Layer 9 of a small transformer language model trained on English Wikipedia (12 layers, counted from 0, width 96).
A neuron's activation on a vector x is SiLU(gate . x) times (in . x), where the dot is the dot product.

Input weights of the MLP neurons that the questions are about. A number n stands for (n - 500) times 0.0015.
n9 gate: 486,478,563,674,507,553,424,427,500,751,168,544,319,534,431,635,539,471,598,533,507,481,326,508,218,593,451,786,565,655,518,776,450,387,634,675,624,277,607,616,470,738,545,511,702,605,577,638,547,368,515,467,448,432,571,761,621,541,504,459,597,623,668,529,433,650,635,566,765,364,341,329,730,507,582,588,627,583,372,504,541,500,379,600,504,507,434,507,515,581,567,595,451,438,656,572
n50 gate: 513,542,457,667,483,518,528,551,355,530,735,508,209,504,663,483,323,684,718,513,448,384,470,222,593,336,673,439,420,206,669,470,475,500,487,539,962,445,598,726,341,526,407,202,521,567,462,639,796,185,535,526,474,652,379,641,683,491,413,310,730,599,508,572,562,500,665,390,581,734,341,315,365,508,496,628,681,492,386,581,551,538,496,839,586,479,709,435,470,436,551,260,561,424,504,565
n75 gate: 186,496,492,582,607,600,548,585,640,559,371,350,707,448,603,639,549,331,700,465,516,528,480,528,741,464,635,373,462,464,550,634,244,685,638,563,519,543,559,723,516,630,611,577,589,688,566,631,558,442,520,488,527,416,555,204,620,314,587,587,480,520,496,333,436,540,527,585,547,403,641,575,349,504,389,277,295,795,693,582,461,461,701,692,531,707,766,725,422,309,480,450,417,260,504,476
n165 gate: 504,676,387,362,594,727,610,570,463,667,362,438,341,500,344,483,403,570,321,550,449,331,328,445,309,492,538,513,684,470,624,479,195,430,487,883,376,641,350,547,420,521,571,389,517,709,265,369,525,562,259,387,655,372,407,508,419,280,640,897,466,441,575,699,612,267,566,673,479,579,454,529,297,430,678,337,318,606,463,550,554,471,667,370,538,383,429,698,488,575,588,265,585,574,323,781
n178 gate: 333,367,720,713,512,469,301,751,530,453,729,625,258,296,263,487,422,821,647,483,517,393,457,509,382,569,513,422,304,513,622,590,516,634,599,645,180,239,424,405,380,483,504,387,361,905,324,508,521,382,526,487,440,275,517,385,539,302,522,521,509,556,496,432,500,599,420,441,653,610,398,307,164,269,302,381,624,400,340,376,275,424,313,355,581,636,479,461,432,597,547,425,384,517,362,400
n193 gate: 384,564,569,549,508,295,412,636,447,305,415,536,533,521,620,601,296,608,542,260,439,328,565,483,298,475,550,438,632,492,600,484,559,861,488,602,488,452,220,326,504,545,419,632,641,716,757,600,625,577,512,741,724,347,413,346,770,554,364,533,492,389,383,662,687,248,532,524,524,435,590,504,448,617,648,585,352,592,355,578,565,354,604,602,361,882,484,479,480,496,631,171,649,540,656,500
n209 gate: 389,484,546,467,687,509,598,508,325,383,492,562,575,521,385,587,387,463,696,421,475,660,454,402,376,605,331,611,684,530,628,736,376,360,605,719,802,550,392,513,382,681,669,381,413,385,558,291,591,471,500,542,567,598,623,492,619,542,521,352,627,609,778,363,576,547,285,104,546,804,609,504,430,500,508,717,458,516,211,575,404,525,251,567,638,517,646,395,247,717,739,311,737,331,496,572
n210 gate: 583,453,492,334,575,488,564,607,516,472,270,381,508,384,354,448,523,650,541,629,667,288,532,168,239,357,488,558,263,363,520,272,694,484,455,642,600,528,705,553,618,528,382,452,572,615,341,500,596,689,280,739,346,722,422,418,422,336,496,520,348,533,544,697,574,287,500,548,730,540,553,622,277,560,324,524,202,488,460,253,685,423,508,565,374,597,508,357,468,725,419,365,553,708,560,669
n211 gate: 842,719,277,478,672,513,847,377,551,246,500,462,155,465,403,632,508,504,808,409,500,205,379,539,479,513,234,575,580,465,615,604,409,751,661,435,487,432,534,522,387,569,756,390,496,382,364,352,615,534,378,725,565,408,382,337,421,592,674,448,679,448,504,461,537,439,167,351,534,723,271,418,551,572,356,440,770,597,504,513,620,513,619,656,258,556,573,652,474,556,461,449,526,530,521,720
n222 gate: 444,464,500,387,606,903,432,476,298,581,686,607,699,537,516,516,445,556,628,496,524,463,496,442,444,382,504,348,444,164,472,455,399,464,525,537,636,636,585,508,586,227,794,440,605,468,584,516,444,685,349,467,468,570,545,571,591,422,623,533,586,781,556,770,321,586,672,684,593,528,695,557,304,192,283,742,602,643,480,354,884,654,508,569,520,508,549,496,512,641,386,580,627,548,472,678
n252 gate: 449,585,530,465,694,651,545,513,651,483,655,594,491,363,597,414,333,678,474,760,753,483,309,724,375,513,439,760,470,779,227,649,251,739,395,422,496,281,629,575,308,587,606,623,461,636,551,636,278,496,548,504,331,416,364,609,650,434,833,474,605,766,444,500,737,544,401,739,250,478,504,443,449,581,474,612,583,386,286,340,271,543,465,248,561,647,409,199,448,491,630,679,417,479,602,518
n275 gate: 525,657,441,627,549,595,595,620,513,551,538,620,470,573,331,721,240,802,448,432,602,564,665,633,563,445,513,303,525,599,288,666,221,434,589,513,513,508,576,646,194,585,532,161,588,649,533,889,392,521,398,762,487,230,368,594,337,385,585,432,568,559,671,408,633,427,316,500,605,647,500,500,517,829,283,517,594,587,304,449,714,382,535,479,568,504,349,530,353,613,487,434,551,704,276,539
n278 gate: 590,545,483,179,646,534,488,344,832,304,371,488,425,743,402,558,560,680,814,417,450,353,554,504,463,441,416,496,382,351,381,412,416,668,382,739,533,430,608,792,500,450,622,520,723,520,311,594,463,604,492,500,625,352,656,637,483,390,664,614,593,856,343,558,596,508,653,233,641,454,404,315,488,558,323,417,386,455,409,838,413,612,705,533,487,546,712,656,471,417,354,582,453,380,402,700
n325 gate: 489,392,428,443,600,504,779,594,572,443,382,597,416,465,765,643,390,463,208,569,565,396,531,496,534,804,554,609,642,723,451,392,430,470,461,496,651,606,679,422,404,450,637,470,511,669,398,759,568,538,608,244,408,341,585,618,403,442,585,623,880,577,402,530,540,620,315,413,622,390,511,339,670,598,550,523,539,530,466,347,667,588,594,454,427,367,565,496,451,336,305,571,647,598,406,232
n347 gate: 296,537,483,496,524,628,609,553,185,596,566,655,379,445,667,545,556,692,453,446,450,567,654,690,442,483,664,339,337,368,861,235,356,586,441,584,685,368,558,365,630,504,672,533,422,561,250,672,590,570,555,404,446,500,424,307,517,723,765,487,534,638,566,587,424,960,574,471,649,463,604,249,438,631,496,521,655,476,467,346,546,583,530,625,588,674,749,487,624,413,379,254,483,619,627,352
n352 gate: 307,579,380,205,652,738,584,412,593,500,665,562,343,395,570,566,487,439,464,419,752,486,393,559,358,861,518,541,561,473,496,328,479,200,319,473,540,478,620,277,599,734,635,583,589,640,284,579,504,416,369,549,464,350,396,669,623,618,486,188,582,626,363,678,633,337,354,266,353,629,711,203,222,169,563,509,405,557,394,262,429,527,340,478,545,629,817,405,287,335,370,465,346,350,482,386
n355 gate: 374,489,545,621,456,647,797,244,590,583,376,433,538,419,463,724,442,670,604,508,359,565,262,654,466,287,515,285,456,376,746,454,431,541,641,473,478,620,583,439,675,595,393,507,583,600,485,281,642,643,538,390,451,573,645,606,612,638,416,511,822,500,403,605,659,519,444,355,519,447,458,283,493,567,351,508,412,674,556,519,402,334,686,428,246,406,383,626,316,365,515,511,531,664,533,658
n364 gate: 661,439,437,253,492,693,566,369,438,602,543,596,476,592,485,337,579,596,352,166,543,492,359,520,294,425,643,468,327,412,682,484,259,635,508,551,453,582,508,444,599,646,644,327,333,496,620,619,651,675,353,457,606,572,516,606,356,587,766,639,795,614,659,551,541,830,380,585,746,621,555,421,384,519,413,488,413,512,543,634,590,664,367,547,291,641,484,512,406,434,799,442,333,535,384,484
n367 gate: 536,448,541,304,568,588,473,661,638,132,321,388,332,554,724,355,315,552,658,373,586,529,504,554,565,817,450,409,372,475,585,240,433,512,380,796,512,419,109,616,673,319,508,536,435,532,593,584,577,476,356,480,533,658,521,876,642,546,632,318,471,660,674,399,512,628,714,637,447,622,598,492,439,343,595,533,335,428,391,561,524,533,580,750,520,410,443,516,459,569,389,339,736,492,600,512
n9 in: 359,566,647,587,435,545,469,513,440,503,734,276,436,572,654,155,526,451,315,443,297,446,628,313,627,541,493,538,539,589,480,442,603,371,547,412,606,553,393,446,608,436,443,526,260,589,421,596,480,683,741,624,530,486,592,474,418,599,527,490,503,527,404,433,545,449,547,490,286,300,648,638,437,642,486,467,405,214,589,355,610,483,579,453,342,453,423,554,540,360,598,454,469,467,609,555
n50 in: 504,276,384,554,431,372,547,381,521,412,704,398,625,496,500,875,568,296,670,629,723,403,713,288,459,672,415,525,463,479,171,504,284,299,458,328,537,471,421,483,538,571,437,500,575,561,693,336,504,417,428,345,454,288,310,601,632,601,466,551,449,240,215,467,308,788,645,776,463,475,375,538,430,529,724,741,538,431,628,563,695,421,637,416,483,446,342,277,575,504,542,447,542,628,328,611
n75 in: 586,418,408,561,694,610,554,417,664,588,420,361,538,590,477,356,500,568,769,584,616,458,396,231,447,527,679,586,661,488,602,442,184,485,612,361,542,367,527,636,384,492,583,639,656,432,398,579,481,336,546,665,324,461,132,326,633,508,345,604,508,350,409,530,551,585,447,515,638,633,546,519,549,492,577,576,473,740,220,343,466,462,614,531,512,771,668,562,641,332,654,662,516,348,707,480
n165 in: 271,295,666,512,523,532,597,816,335,342,500,469,500,739,721,343,550,488,221,294,313,536,448,641,449,704,628,456,415,674,457,412,527,223,596,333,539,531,283,540,408,448,537,492,453,687,426,582,453,449,612,587,496,424,396,469,460,536,420,648,416,496,590,547,242,528,512,434,275,224,516,516,414,527,556,646,448,558,402,290,255,670,468,254,317,575,532,368,724,496,591,597,367,684,414,456
n178 in: 566,720,403,583,595,500,592,530,519,451,425,640,500,508,761,723,522,404,611,733,421,519,598,427,313,655,370,641,552,589,407,584,388,552,492,564,656,515,414,256,500,341,429,751,470,308,456,651,411,530,504,398,477,565,607,617,584,527,717,751,321,545,627,138,659,523,373,596,564,665,379,508,559,493,348,463,743,577,571,300,448,320,469,485,432,493,639,515,407,526,587,319,527,708,637,370
n193 in: 575,469,720,367,453,570,587,457,420,383,692,492,460,685,453,432,361,461,590,395,528,496,584,529,460,492,512,541,366,899,777,577,442,619,597,783,484,273,460,737,419,492,250,520,388,626,516,145,512,624,524,464,251,602,549,590,721,467,382,516,459,460,385,504,465,590,448,306,544,72,423,658,556,560,472,740,447,354,436,540,304,368,788,528,560,360,528,642,468,548,347,504,492,576,457,635
n209 in: 493,496,651,507,464,375,354,529,334,596,566,460,670,402,529,357,639,228,458,478,399,448,648,305,463,440,590,508,496,580,631,616,560,307,489,541,614,544,625,414,466,612,587,533,456,449,431,613,610,695,747,574,293,500,361,346,594,684,361,590,429,772,687,404,546,594,383,474,530,618,452,478,708,200,466,651,358,475,350,711,596,360,602,593,604,198,445,384,393,644,541,351,658,537,558,560
n210 in: 451,409,458,353,704,707,504,477,600,539,357,317,616,738,587,581,496,458,642,721,520,320,294,599,619,680,712,453,280,786,511,437,534,343,590,403,496,273,469,543,582,383,577,466,392,325,546,595,362,558,680,496,438,394,555,323,409,563,543,175,622,609,462,400,433,590,569,561,697,658,605,516,443,446,567,392,617,709,508,310,372,543,607,317,597,573,399,152,365,380,364,622,531,642,561,449
n211 in: 692,615,383,395,411,438,569,496,353,744,461,491,178,478,654,694,529,453,575,461,688,693,199,416,612,794,315,469,474,201,599,408,421,551,715,299,616,539,452,588,342,535,635,363,530,530,925,154,788,500,399,552,343,407,531,445,575,588,350,289,566,496,504,284,579,557,401,367,491,587,238,548,685,569,535,426,469,555,590,395,661,404,464,334,600,661,474,755,496,513,753,616,756,522,393,513
n222 in: 516,295,307,632,312,466,307,459,684,327,558,674,685,222,500,484,433,548,597,603,546,450,554,412,749,546,442,542,698,534,642,329,571,597,645,434,312,272,541,605,421,413,620,476,574,593,679,431,569,680,317,636,706,559,271,360,487,700,354,321,550,575,557,508,567,454,630,382,311,721,450,380,528,630,521,364,305,286,557,496,504,245,424,802,393,562,467,754,447,598,260,366,295,484,601,307
n252 in: 690,442,450,268,529,651,251,454,525,639,580,496,378,293,331,588,378,434,560,766,606,751,525,830,647,334,273,818,620,418,371,214,314,458,304,581,567,546,609,547,640,670,794,396,655,434,475,438,396,630,393,712,487,616,500,496,474,581,577,368,547,538,596,240,723,269,717,583,445,437,466,538,229,513,602,567,428,707,692,453,462,584,651,496,513,630,332,572,391,471,690,454,517,563,546,397
n275 in: 383,496,659,410,624,462,569,500,512,623,299,589,529,131,287,455,484,375,303,693,521,533,475,496,292,525,396,709,484,702,812,256,524,512,239,562,703,528,385,217,310,508,442,762,508,444,480,278,662,704,529,356,438,688,446,484,571,521,417,554,275,682,394,447,441,616,606,520,709,471,451,339,601,451,463,602,525,653,427,471,238,463,336,430,261,565,439,670,382,529,488,379,450,301,617,722
n278 in: 648,284,647,496,671,521,776,601,484,398,500,371,537,450,548,443,480,279,416,721,731,500,291,521,443,174,156,458,504,487,371,591,516,488,459,438,585,427,635,496,706,310,411,596,663,536,520,536,290,345,206,512,447,579,541,571,396,396,322,599,288,558,524,195,500,637,443,524,745,553,603,479,197,476,566,565,360,600,269,557,516,504,555,631,582,373,672,442,533,496,512,552,458,792,339,266
n325 in: 556,429,340,584,582,752,273,511,687,396,511,496,646,618,560,424,445,421,711,227,527,639,538,519,519,388,659,340,421,425,413,508,544,685,299,523,390,530,248,313,554,643,489,338,386,447,712,391,318,634,295,492,362,543,539,511,582,663,290,562,593,380,702,515,758,477,458,421,688,305,608,589,568,561,221,485,419,631,473,438,339,385,563,558,538,630,565,473,443,756,515,326,621,390,470,649
n347 in: 471,288,542,138,479,661,596,579,716,479,581,584,330,674,550,471,586,629,261,360,611,766,334,535,504,663,306,331,488,731,441,320,725,781,517,457,483,479,390,383,487,393,596,199,580,99,534,529,571,432,414,308,415,401,354,554,574,422,560,573,703,444,357,272,406,672,576,253,525,322,406,500,445,601,560,653,513,625,357,594,576,598,500,423,611,542,521,328,479,517,551,379,642,601,253,821
n352 in: 302,480,307,346,567,454,477,532,407,545,444,587,674,384,686,336,531,805,525,528,459,708,411,508,283,480,598,208,476,372,592,484,434,536,586,504,712,544,552,102,577,793,313,500,528,774,488,309,348,508,651,614,374,484,230,688,253,422,459,500,365,500,504,621,574,713,556,504,698,444,439,577,404,604,668,653,504,567,576,289,460,654,297,537,374,343,552,614,404,464,415,456,266,504,393,426
n355 in: 728,375,575,511,526,431,380,548,537,511,545,622,459,550,489,337,413,386,623,635,243,526,301,294,347,337,534,435,566,619,370,314,435,541,610,511,615,414,406,546,678,470,539,419,548,872,578,570,500,694,572,628,474,405,496,573,554,386,386,542,523,424,396,463,655,519,455,459,418,515,530,337,619,400,682,388,557,471,478,673,560,598,542,315,187,654,759,527,306,418,368,648,851,415,360,362
n364 in: 488,564,585,419,326,913,515,712,621,256,459,544,638,750,496,709,496,396,400,651,574,332,345,624,783,455,545,661,516,483,360,438,391,368,488,623,601,665,350,682,336,570,523,464,754,720,404,524,588,415,664,582,573,335,772,441,541,199,574,508,529,606,548,561,590,211,444,311,354,330,598,574,476,247,389,687,373,472,508,484,614,459,583,480,402,638,459,426,544,322,496,388,508,420,552,284
n367 in: 484,578,201,688,500,742,530,461,293,432,672,248,368,738,563,575,442,386,529,500,593,322,560,472,480,338,329,292,567,438,437,407,723,500,322,436,480,409,544,203,629,322,538,508,472,571,595,295,532,229,322,428,544,366,650,795,529,480,593,496,492,258,532,540,604,731,444,603,592,636,588,468,749,413,289,492,326,496,587,548,432,468,500,303,444,316,676,403,584,572,697,433,512,746,559,516

Each question shows a token from some text and the vector x that enters the MLP there. A number n stands for (n - 500) times 0.0088.

"0": 521,292,385,546,499,493,376,453,555,449,566,447,561,541,521,535,754,333,510,497,433,599,477,337,522,364,633,551,387,488,653,390,388,552,508,474,408,508,468,546,565,371,452,418,325,443,568,598,362,571,485,524,479,371,382,541,327,544,578,516,498,457,489,535,400,513,560,636,446,410,550,527,545,628,708,485,472,339,346,607,582,322,607,494,529,598,562,447,515,546,529,646,624,578,415,413
The neuron with the highest activation: n275

"n": 466,432,502,480,568,528,349,457,572,478,592,620,577,512,637,433,712,534,372,426,378,475,454,456,464,307,715,434,516,380,561,451,564,258,572,614,271,540,527,455,375,624,615,581,362,550,504,391,505,301,524,457,395,358,612,426,449,477,544,498,522,557,509,412,558,539,509,424,389,497,396,434,526,544,268,379,686,538,655,553,382,392,506,488,570,564,424,503,530,611,450,566,572,505,556,449
The most active neuron and its activation: n50, at about 0.65

"p": 483,539,375,477,556,514,350,513,592,457,378,538,542,678,453,536,538,482,659,484,581,484,440,520,322,508,519,549,360,556,471,396,729,461,526,516,425,457,572,533,513,413,381,506,492,363,527,350,694,576,444,436,412,486,568,389,502,461,484,300,571,359,540,388,464,407,417,394,544,526,470,474,517,414,473,609,417,463,517,362,538,425,625,505,439,581,548,511,480,397,548,688,609,363,473,545
Which two neurons fire most, strongest first? n210, n211

"re": 469,402,566,616,437,537,396,428,725,585,477,532,417,417,502,516,541,485,585,538,515,417,562,593,585,416,263,397,545,467,560,644,464,594,524,524,626,635,601,450,544,486,429,638,466,466,580,415,388,588,490,473,308,590,579,358,476,523,388,474,520,526,543,423,352,395,655,429,438,379,461,360,492,444,690,561,504,374,711,710,545,369,526,459,485,413,594,497,455,390,436,578,586,458,504,294
The neuron with the highest activation: n355

" and": 610,608,488,570,592,567,236,505,376,530,483,561,606,550,518,560,655,510,575,528,457,488,449,464,544,561,518,394,599,379,557,399,449,383,629,535,584,684,518,513,493,420,421,519,531,608,648,681,490,556,592,474,417,493,355,471,520,503,609,422,524,417,412,370,514,606,474,613,678,457,533,548,625,432,569,510,672,470,299,464,350,420,573,611,466,351,415,441,645,571,668,463,494,498,525,426
The neuron with the highest activation: n50

" M": 578,557,511,500,524,524,216,507,465,476,470,497,544,500,565,507,610,420,630,406,525,441,542,535,358,516,540,545,545,528,405,494,810,486,541,496,595,530,509,501,257,436,317,612,517,419,445,375,498,497,491,478,505,500,501,506,551,516,461,593,404,545,600,558,431,471,480,490,527,449,486,627,433,479,533,512,490,547,479,527,577,611,504,472,454,491,501,461,455,657,483,473,543,404,545,448
The neuron with the highest activation: n209

"ra": 461,502,515,542,427,557,547,562,444,481,545,573,471,575,440,403,502,589,441,730,385,538,423,557,528,561,517,437,478,400,419,285,519,481,661,449,300,555,570,632,473,268,428,560,442,344,478,523,517,479,576,567,449,616,486,431,669,550,441,414,453,522,396,582,421,381,510,349,388,525,565,356,541,339,478,503,578,549,381,411,355,491,552,318,639,478,394,237,642,549,554,541,519,759,540,421
The neuron with the highest activation: n325

"e": 459,468,443,559,374,607,353,543,566,567,433,495,585,632,418,571,632,441,706,503,551,332,520,463,593,479,270,764,520,439,337,435,538,382,355,606,582,534,614,532,709,510,385,516,670,316,594,382,651,515,556,447,481,448,474,467,369,529,535,369,602,451,630,513,522,428,559,388,562,563,436,611,497,528,588,645,425,387,636,466,544,600,476,518,504,539,372,604,442,514,544,661,531,565,490,522
The neuron with the highest activation: n210

" ": 349,472,509,541,429,482,407,486,546,505,479,319,471,515,279,349,637,467,468,615,465,607,428,509,554,406,586,464,437,545,341,623,558,453,508,312,500,488,531,454,497,487,359,681,455,570,658,562,716,352,528,563,498,447,540,579,440,620,541,421,331,576,649,421,537,548,704,563,508,439,386,445,491,490,398,525,528,468,376,597,507,437,421,493,664,503,463,467,464,485,375,653,619,400,559,484
The neuron with the highest activation: n9

" In": 535,430,447,686,462,530,93,569,568,411,353,494,346,589,596,523,452,570,546,483,466,636,413,447,426,483,504,559,634,428,483,472,488,530,557,455,538,398,385,451,535,534,405,564,401,463,475,664,545,352,444,532,414,408,547,428,452,560,431,566,546,621,478,340,578,409,504,486,545,589,425,517,634,393,609,452,608,627,436,464,353,425,616,498,693,509,449,436,585,509,586,473,553,632,516,445
The most active neuron and its activation: n178, at about 7.9

"r": 470,543,455,651,293,621,531,515,456,567,513,379,572,550,493,417,596,467,554,471,583,584,546,466,580,546,370,462,303,453,424,564,511,475,454,572,495,718,395,359,544,450,572,410,603,509,443,446,575,434,477,474,487,393,430,478,382,608,282,464,614,554,481,484,440,466,424,509,631,426,301,565,506,310,390,311,620,436,443,598,466,667,654,547,667,493,376,615,612,314,307,481,510,460,624,356
The neuron with the highest activation: n275

"g": 501,418,542,459,501,421,476,408,571,568,507,578,638,467,679,407,608,454,499,468,534,510,554,540,394,497,591,479,482,509,439,494,599,530,557,584,503,507,442,479,530,505,272,670,483,606,457,165,481,458,501,432,345,581,506,424,637,414,479,631,558,490,426,452,456,489,607,572,605,413,529,327,653,564,346,484,320,474,540,556,540,430,457,554,380,584,469,495,402,335,384,583,516,450,519,480
The three highest activations, in order: n355, n193, n252

"ord": 509,567,374,518,440,499,507,486,592,522,388,419,670,565,573,611,532,578,581,408,601,563,452,597,339,480,774,581,542,394,551,436,465,348,391,594,467,488,543,335,636,490,505,467,460,542,530,378,472,457,549,318,370,657,440,532,404,549,477,386,673,538,653,551,552,322,457,427,411,557,618,507,656,464,291,578,436,457,492,466,528,588,418,613,665,389,365,544,553,519,440,487,346,392,671,343
The neuron with the highest activation: n352

"x": 624,477,597,496,517,484,472,509,466,392,578,434,454,530,354,541,468,608,484,594,449,539,577,537,195,392,695,514,552,444,367,502,575,513,415,586,449,557,487,493,411,548,443,462,339,283,583,542,527,506,537,708,549,569,494,593,487,538,334,344,416,536,543,543,235,424,526,708,502,489,376,439,511,468,492,409,612,434,477,483,484,605,505,691,638,563,461,493,519,614,504,556,543,713,511,581
The neuron with the highest activation: n364

"ure": 619,581,656,586,406,500,260,414,597,545,553,472,587,317,514,492,413,430,596,532,635,468,628,534,618,504,346,615,643,342,496,468,499,552,355,591,711,487,468,560,508,402,448,488,394,503,520,571,382,433,408,443,537,463,506,482,594,725,370,483,549,634,598,560,429,343,853,501,491,550,353,486,555,407,690,416,516,433,576,555,403,473,504,480,456,445,575,434,510,495,687,496,627,497,544,496
The neuron with the highest activation: n50

"1": 440,478,486,535,458,554,293,499,459,542,402,411,497,543,501,424,486,453,573,406,615,569,376,501,424,368,540,554,633,467,601,386,481,453,373,579,350,344,407,485,741,412,245,571,459,421,517,427,520,455,471,532,455,497,501,560,519,449,624,599,464,548,567,559,413,472,428,572,669,471,551,399,702,328,553,492,533,445,396,656,453,523,689,379,628,588,569,442,578,523,558,446,655,500,617,378
The most active neuron and its activation: n367, at about 12

"er": 418,552,498,504,487,573,263,402,484,581,413,434,507,392,559,487,503,516,690,446,594,664,488,557,578,660,648,523,499,555,613,652,471,476,626,490,375,604,609,509,468,584,325,554,587,457,508,355,525,373,473,756,432,530,443,415,503,413,434,434,525,476,589,618,256,505,526,583,519,625,621,529,710,496,516,428,559,557,677,587,564,447,569,425,483,428,574,503,406,530,499,527,446,482,639,428
The most active neuron and its activation: n75, at about 6.9

"9": 534,451,450,505,728,429,471,644,372,584,461,577,589,484,499,448,495,641,567,442,486,556,558,492,497,503,626,568,608,471,544,491,453,473,471,552,432,392,491,513,583,378,416,493,436,356,481,588,562,543,458,498,478,535,463,524,404,533,582,491,463,418,525,340,335,354,484,395,795,382,505,650,684,679,503,458,455,342,521,551,367,384,723,356,602,321,573,433,593,426,496,572,675,481,654,447
The neuron with the highest activation: n364

"at": 557,583,545,468,326,328,364,511,508,538,714,552,603,494,338,523,362,534,404,559,571,628,706,629,399,552,559,551,547,562,519,336,492,374,646,476,601,262,517,522,364,446,443,483,542,484,499,583,621,533,554,527,495,454,438,452,417,626,398,342,474,390,454,405,330,626,427,545,638,433,539,374,707,419,637,497,636,367,447,444,442,489,583,428,509,440,353,428,478,489,511,556,453,595,577,567
The neuron with the highest activation: n275

"res": 615,513,426,575,538,546,484,364,642,452,435,604,557,567,580,392,574,348,528,495,561,458,382,459,463,456,428,515,524,444,453,560,536,293,455,392,353,502,678,568,630,499,560,376,504,460,394,621,385,630,421,461,446,510,347,440,366,565,566,453,387,396,596,309,280,449,609,723,537,453,383,540,526,438,543,619,332,567,421,402,569,690,402,409,526,451,542,617,601,485,386,415,501,496,597,395
The three highest activations, in order: n210, n222, n275

"ial": 454,618,374,449,483,659,202,502,548,581,486,430,544,672,418,588,610,516,573,498,546,574,550,441,592,532,660,555,490,520,679,613,532,458,473,509,380,503,569,532,335,565,322,462,455,550,615,359,617,567,512,500,441,516,487,585,598,426,426,541,572,379,433,470,321,669,494,654,369,594,572,493,697,524,473,560,455,574,459,456,616,466,529,421,482,471,458,586,335,532,481,336,616,535,514,366
The three highest activations, in order: n278, n75, n252

"8": 638,580,337,597,510,516,218,423,451,504,469,472,471,588,489,604,419,604,540,500,470,531,484,580,407,411,450,478,467,447,426,539,518,383,528,588,473,396,566,438,661,469,178,506,573,461,615,523,352,444,470,517,572,499,509,525,587,574,657,536,612,556,483,450,330,564,390,594,518,429,566,517,636,436,591,450,530,395,432,663,613,498,682,384,664,395,567,546,466,461,554,443,540,437,441,515
The most active neuron and its activation: n367, at about 1.6

".": 601,437,458,527,532,588,266,442,473,272,438,275,578,572,595,600,408,488,577,519,390,494,522,475,541,377,440,395,489,481,597,345,538,536,671,507,579,461,550,519,439,627,343,637,522,402,660,609,523,463,389,563,371,485,524,484,384,364,436,445,561,613,546,546,282,436,440,595,687,501,506,514,396,419,468,551,558,405,489,506,502,525,497,530,384,516,502,599,337,581,565,476,621,381,430,530
The neuron with the highest activation: n210

"and": 491,454,417,564,678,538,289,408,488,656,416,493,469,536,477,491,644,388,424,620,444,578,361,561,445,603,704,541,557,501,310,523,466,474,379,447,505,702,601,498,572,476,379,521,386,580,412,602,443,554,388,417,358,490,461,565,392,599,447,440,644,587,582,389,563,566,516,516,482,599,607,606,518,484,690,583,413,391,498,485,651,669,377,224,509,496,586,364,521,479,546,531,485,427,494,444
The three highest activations, in order: n352, n252, n9

"im": 321,364,484,688,481,503,362,390,510,549,352,706,447,714,453,479,432,467,469,474,585,533,541,577,292,483,459,395,676,560,518,497,457,460,435,546,514,611,386,498,583,565,456,527,600,558,507,339,408,529,453,366,524,516,381,544,472,588,424,310,512,588,549,509,508,261,447,546,509,449,445,666,395,464,619,589,458,432,460,434,673,669,367,515,506,392,468,500,417,390,454,532,571,436,517,386
The most active neuron and its activation: n352, at about 7.3

"-": 553,362,460,594,533,425,429,430,617,504,535,510,599,495,529,466,591,467,554,500,443,309,591,436,305,406,527,621,523,553,637,788,528,390,366,516,492,310,614,580,462,447,421,625,551,494,413,551,409,434,549,435,488,688,485,438,659,489,569,426,469,458,376,295,322,330,621,342,343,496,304,392,494,524,618,462,518,436,390,468,431,515,560,501,445,467,580,469,618,498,717,563,536,474,555,418
The most active neuron and its activation: n50, at about 1.3

"ed": 597,615,367,455,557,642,230,414,555,503,369,443,475,700,451,606,466,482,413,419,353,609,529,546,591,434,425,461,526,586,480,421,515,449,606,673,418,545,730,574,549,659,530,421,578,630,534,482,604,413,582,529,304,542,418,423,376,488,538,525,587,663,532,343,486,534,410,680,433,505,582,461,587,482,551,513,439,375,723,450,494,415,511,473,533,549,390,586,543,491,635,475,463,408,533,480
Which two neurons fire most, strongest first? n364, n9

" in": 477,409,485,568,429,569,55,512,523,404,371,482,441,438,561,483,477,546,551,513,421,616,513,335,441,536,506,503,637,530,479,466,436,431,614,419,561,447,406,416,528,318,421,509,491,467,416,647,508,392,441,514,426,543,537,418,508,535,391,580,524,624,454,378,501,404,538,449,533,535,444,551,660,433,655,399,539,664,459,413,480,459,583,591,603,587,522,525,530,551,608,505,512,678,559,461
The neuron with the highest activation: n178

"a": 464,683,486,538,492,555,505,498,626,640,647,475,379,542,556,539,619,366,516,566,452,696,462,358,746,459,518,497,479,469,421,393,509,496,529,424,205,613,496,631,390,463,331,659,364,377,515,645,503,307,583,392,454,531,332,456,499,488,442,402,449,522,579,597,422,532,550,428,476,573,547,612,499,527,592,454,441,537,585,514,417,552,350,481,627,477,431,384,475,376,509,446,520,527,443,412
The most active neuron and its activation: n275, at about 0.71

"om": 466,472,461,556,500,294,310,527,549,605,280,480,425,503,500,374,596,654,590,397,558,564,533,684,485,450,436,664,490,651,655,347,607,382,523,485,469,700,566,542,450,643,364,531,436,491,549,493,569,519,375,582,439,528,527,443,518,643,473,437,420,254,472,555,313,522,313,494,471,536,550,536,516,502,422,570,660,568,572,434,536,518,591,531,599,660,486,568,503,543,512,522,717,483,677,338
The neuron with the highest activation: n364

",": 612,511,478,471,441,555,128,353,410,484,541,504,482,623,542,733,468,437,521,568,476,409,529,509,629,389,382,382,497,583,695,499,497,537,583,610,436,527,543,523,519,624,489,553,478,468,542,549,472,330,499,557,319,518,470,374,428,602,492,537,482,450,526,442,373,453,472,741,576,513,540,524,498,552,539,625,538,443,557,401,396,415,580,520,510,461,553,496,382,493,599,546,708,608,526,551
The most active neuron and its activation: n193, at about 0.6

"ar": 542,441,521,532,501,424,207,462,512,661,518,565,425,668,516,387,426,368,549,637,523,413,548,442,493,377,525,579,499,438,425,543,404,347,355,441,591,385,519,539,531,462,417,408,530,463,420,393,651,416,335,475,444,559,570,362,512,497,502,387,622,417,347,342,441,321,518,618,436,450,368,446,416,675,488,420,535,575,470,515,458,559,473,528,580,411,503,361,473,464,632,425,404,526,524,366
The most active neuron and its activation: n50, at about 7.4

" f": 517,440,521,470,433,437,295,470,533,534,479,677,630,640,547,545,695,529,448,444,685,461,487,544,383,523,612,494,503,524,494,560,667,451,453,713,467,603,481,536,404,368,588,716,555,585,535,394,527,397,564,430,442,577,525,512,502,688,522,578,471,550,482,400,563,396,622,586,587,451,484,414,529,488,420,455,472,337,364,543,388,463,595,490,658,613,584,425,372,501,532,419,406,441,460,539
The neuron with the highest activation: n193

"or": 433,451,401,629,474,742,321,414,422,614,533,585,604,518,433,444,500,359,472,584,590,466,530,510,589,413,616,531,424,392,457,509,415,425,417,408,449,527,548,600,438,586,391,420,569,318,550,292,604,468,480,587,495,471,446,484,604,351,527,482,533,421,437,467,320,517,627,685,376,556,558,659,681,615,637,583,612,574,615,541,513,427,509,592,605,597,481,528,514,624,565,377,392,559,498,494
The three highest activations, in order: n50, n222, n75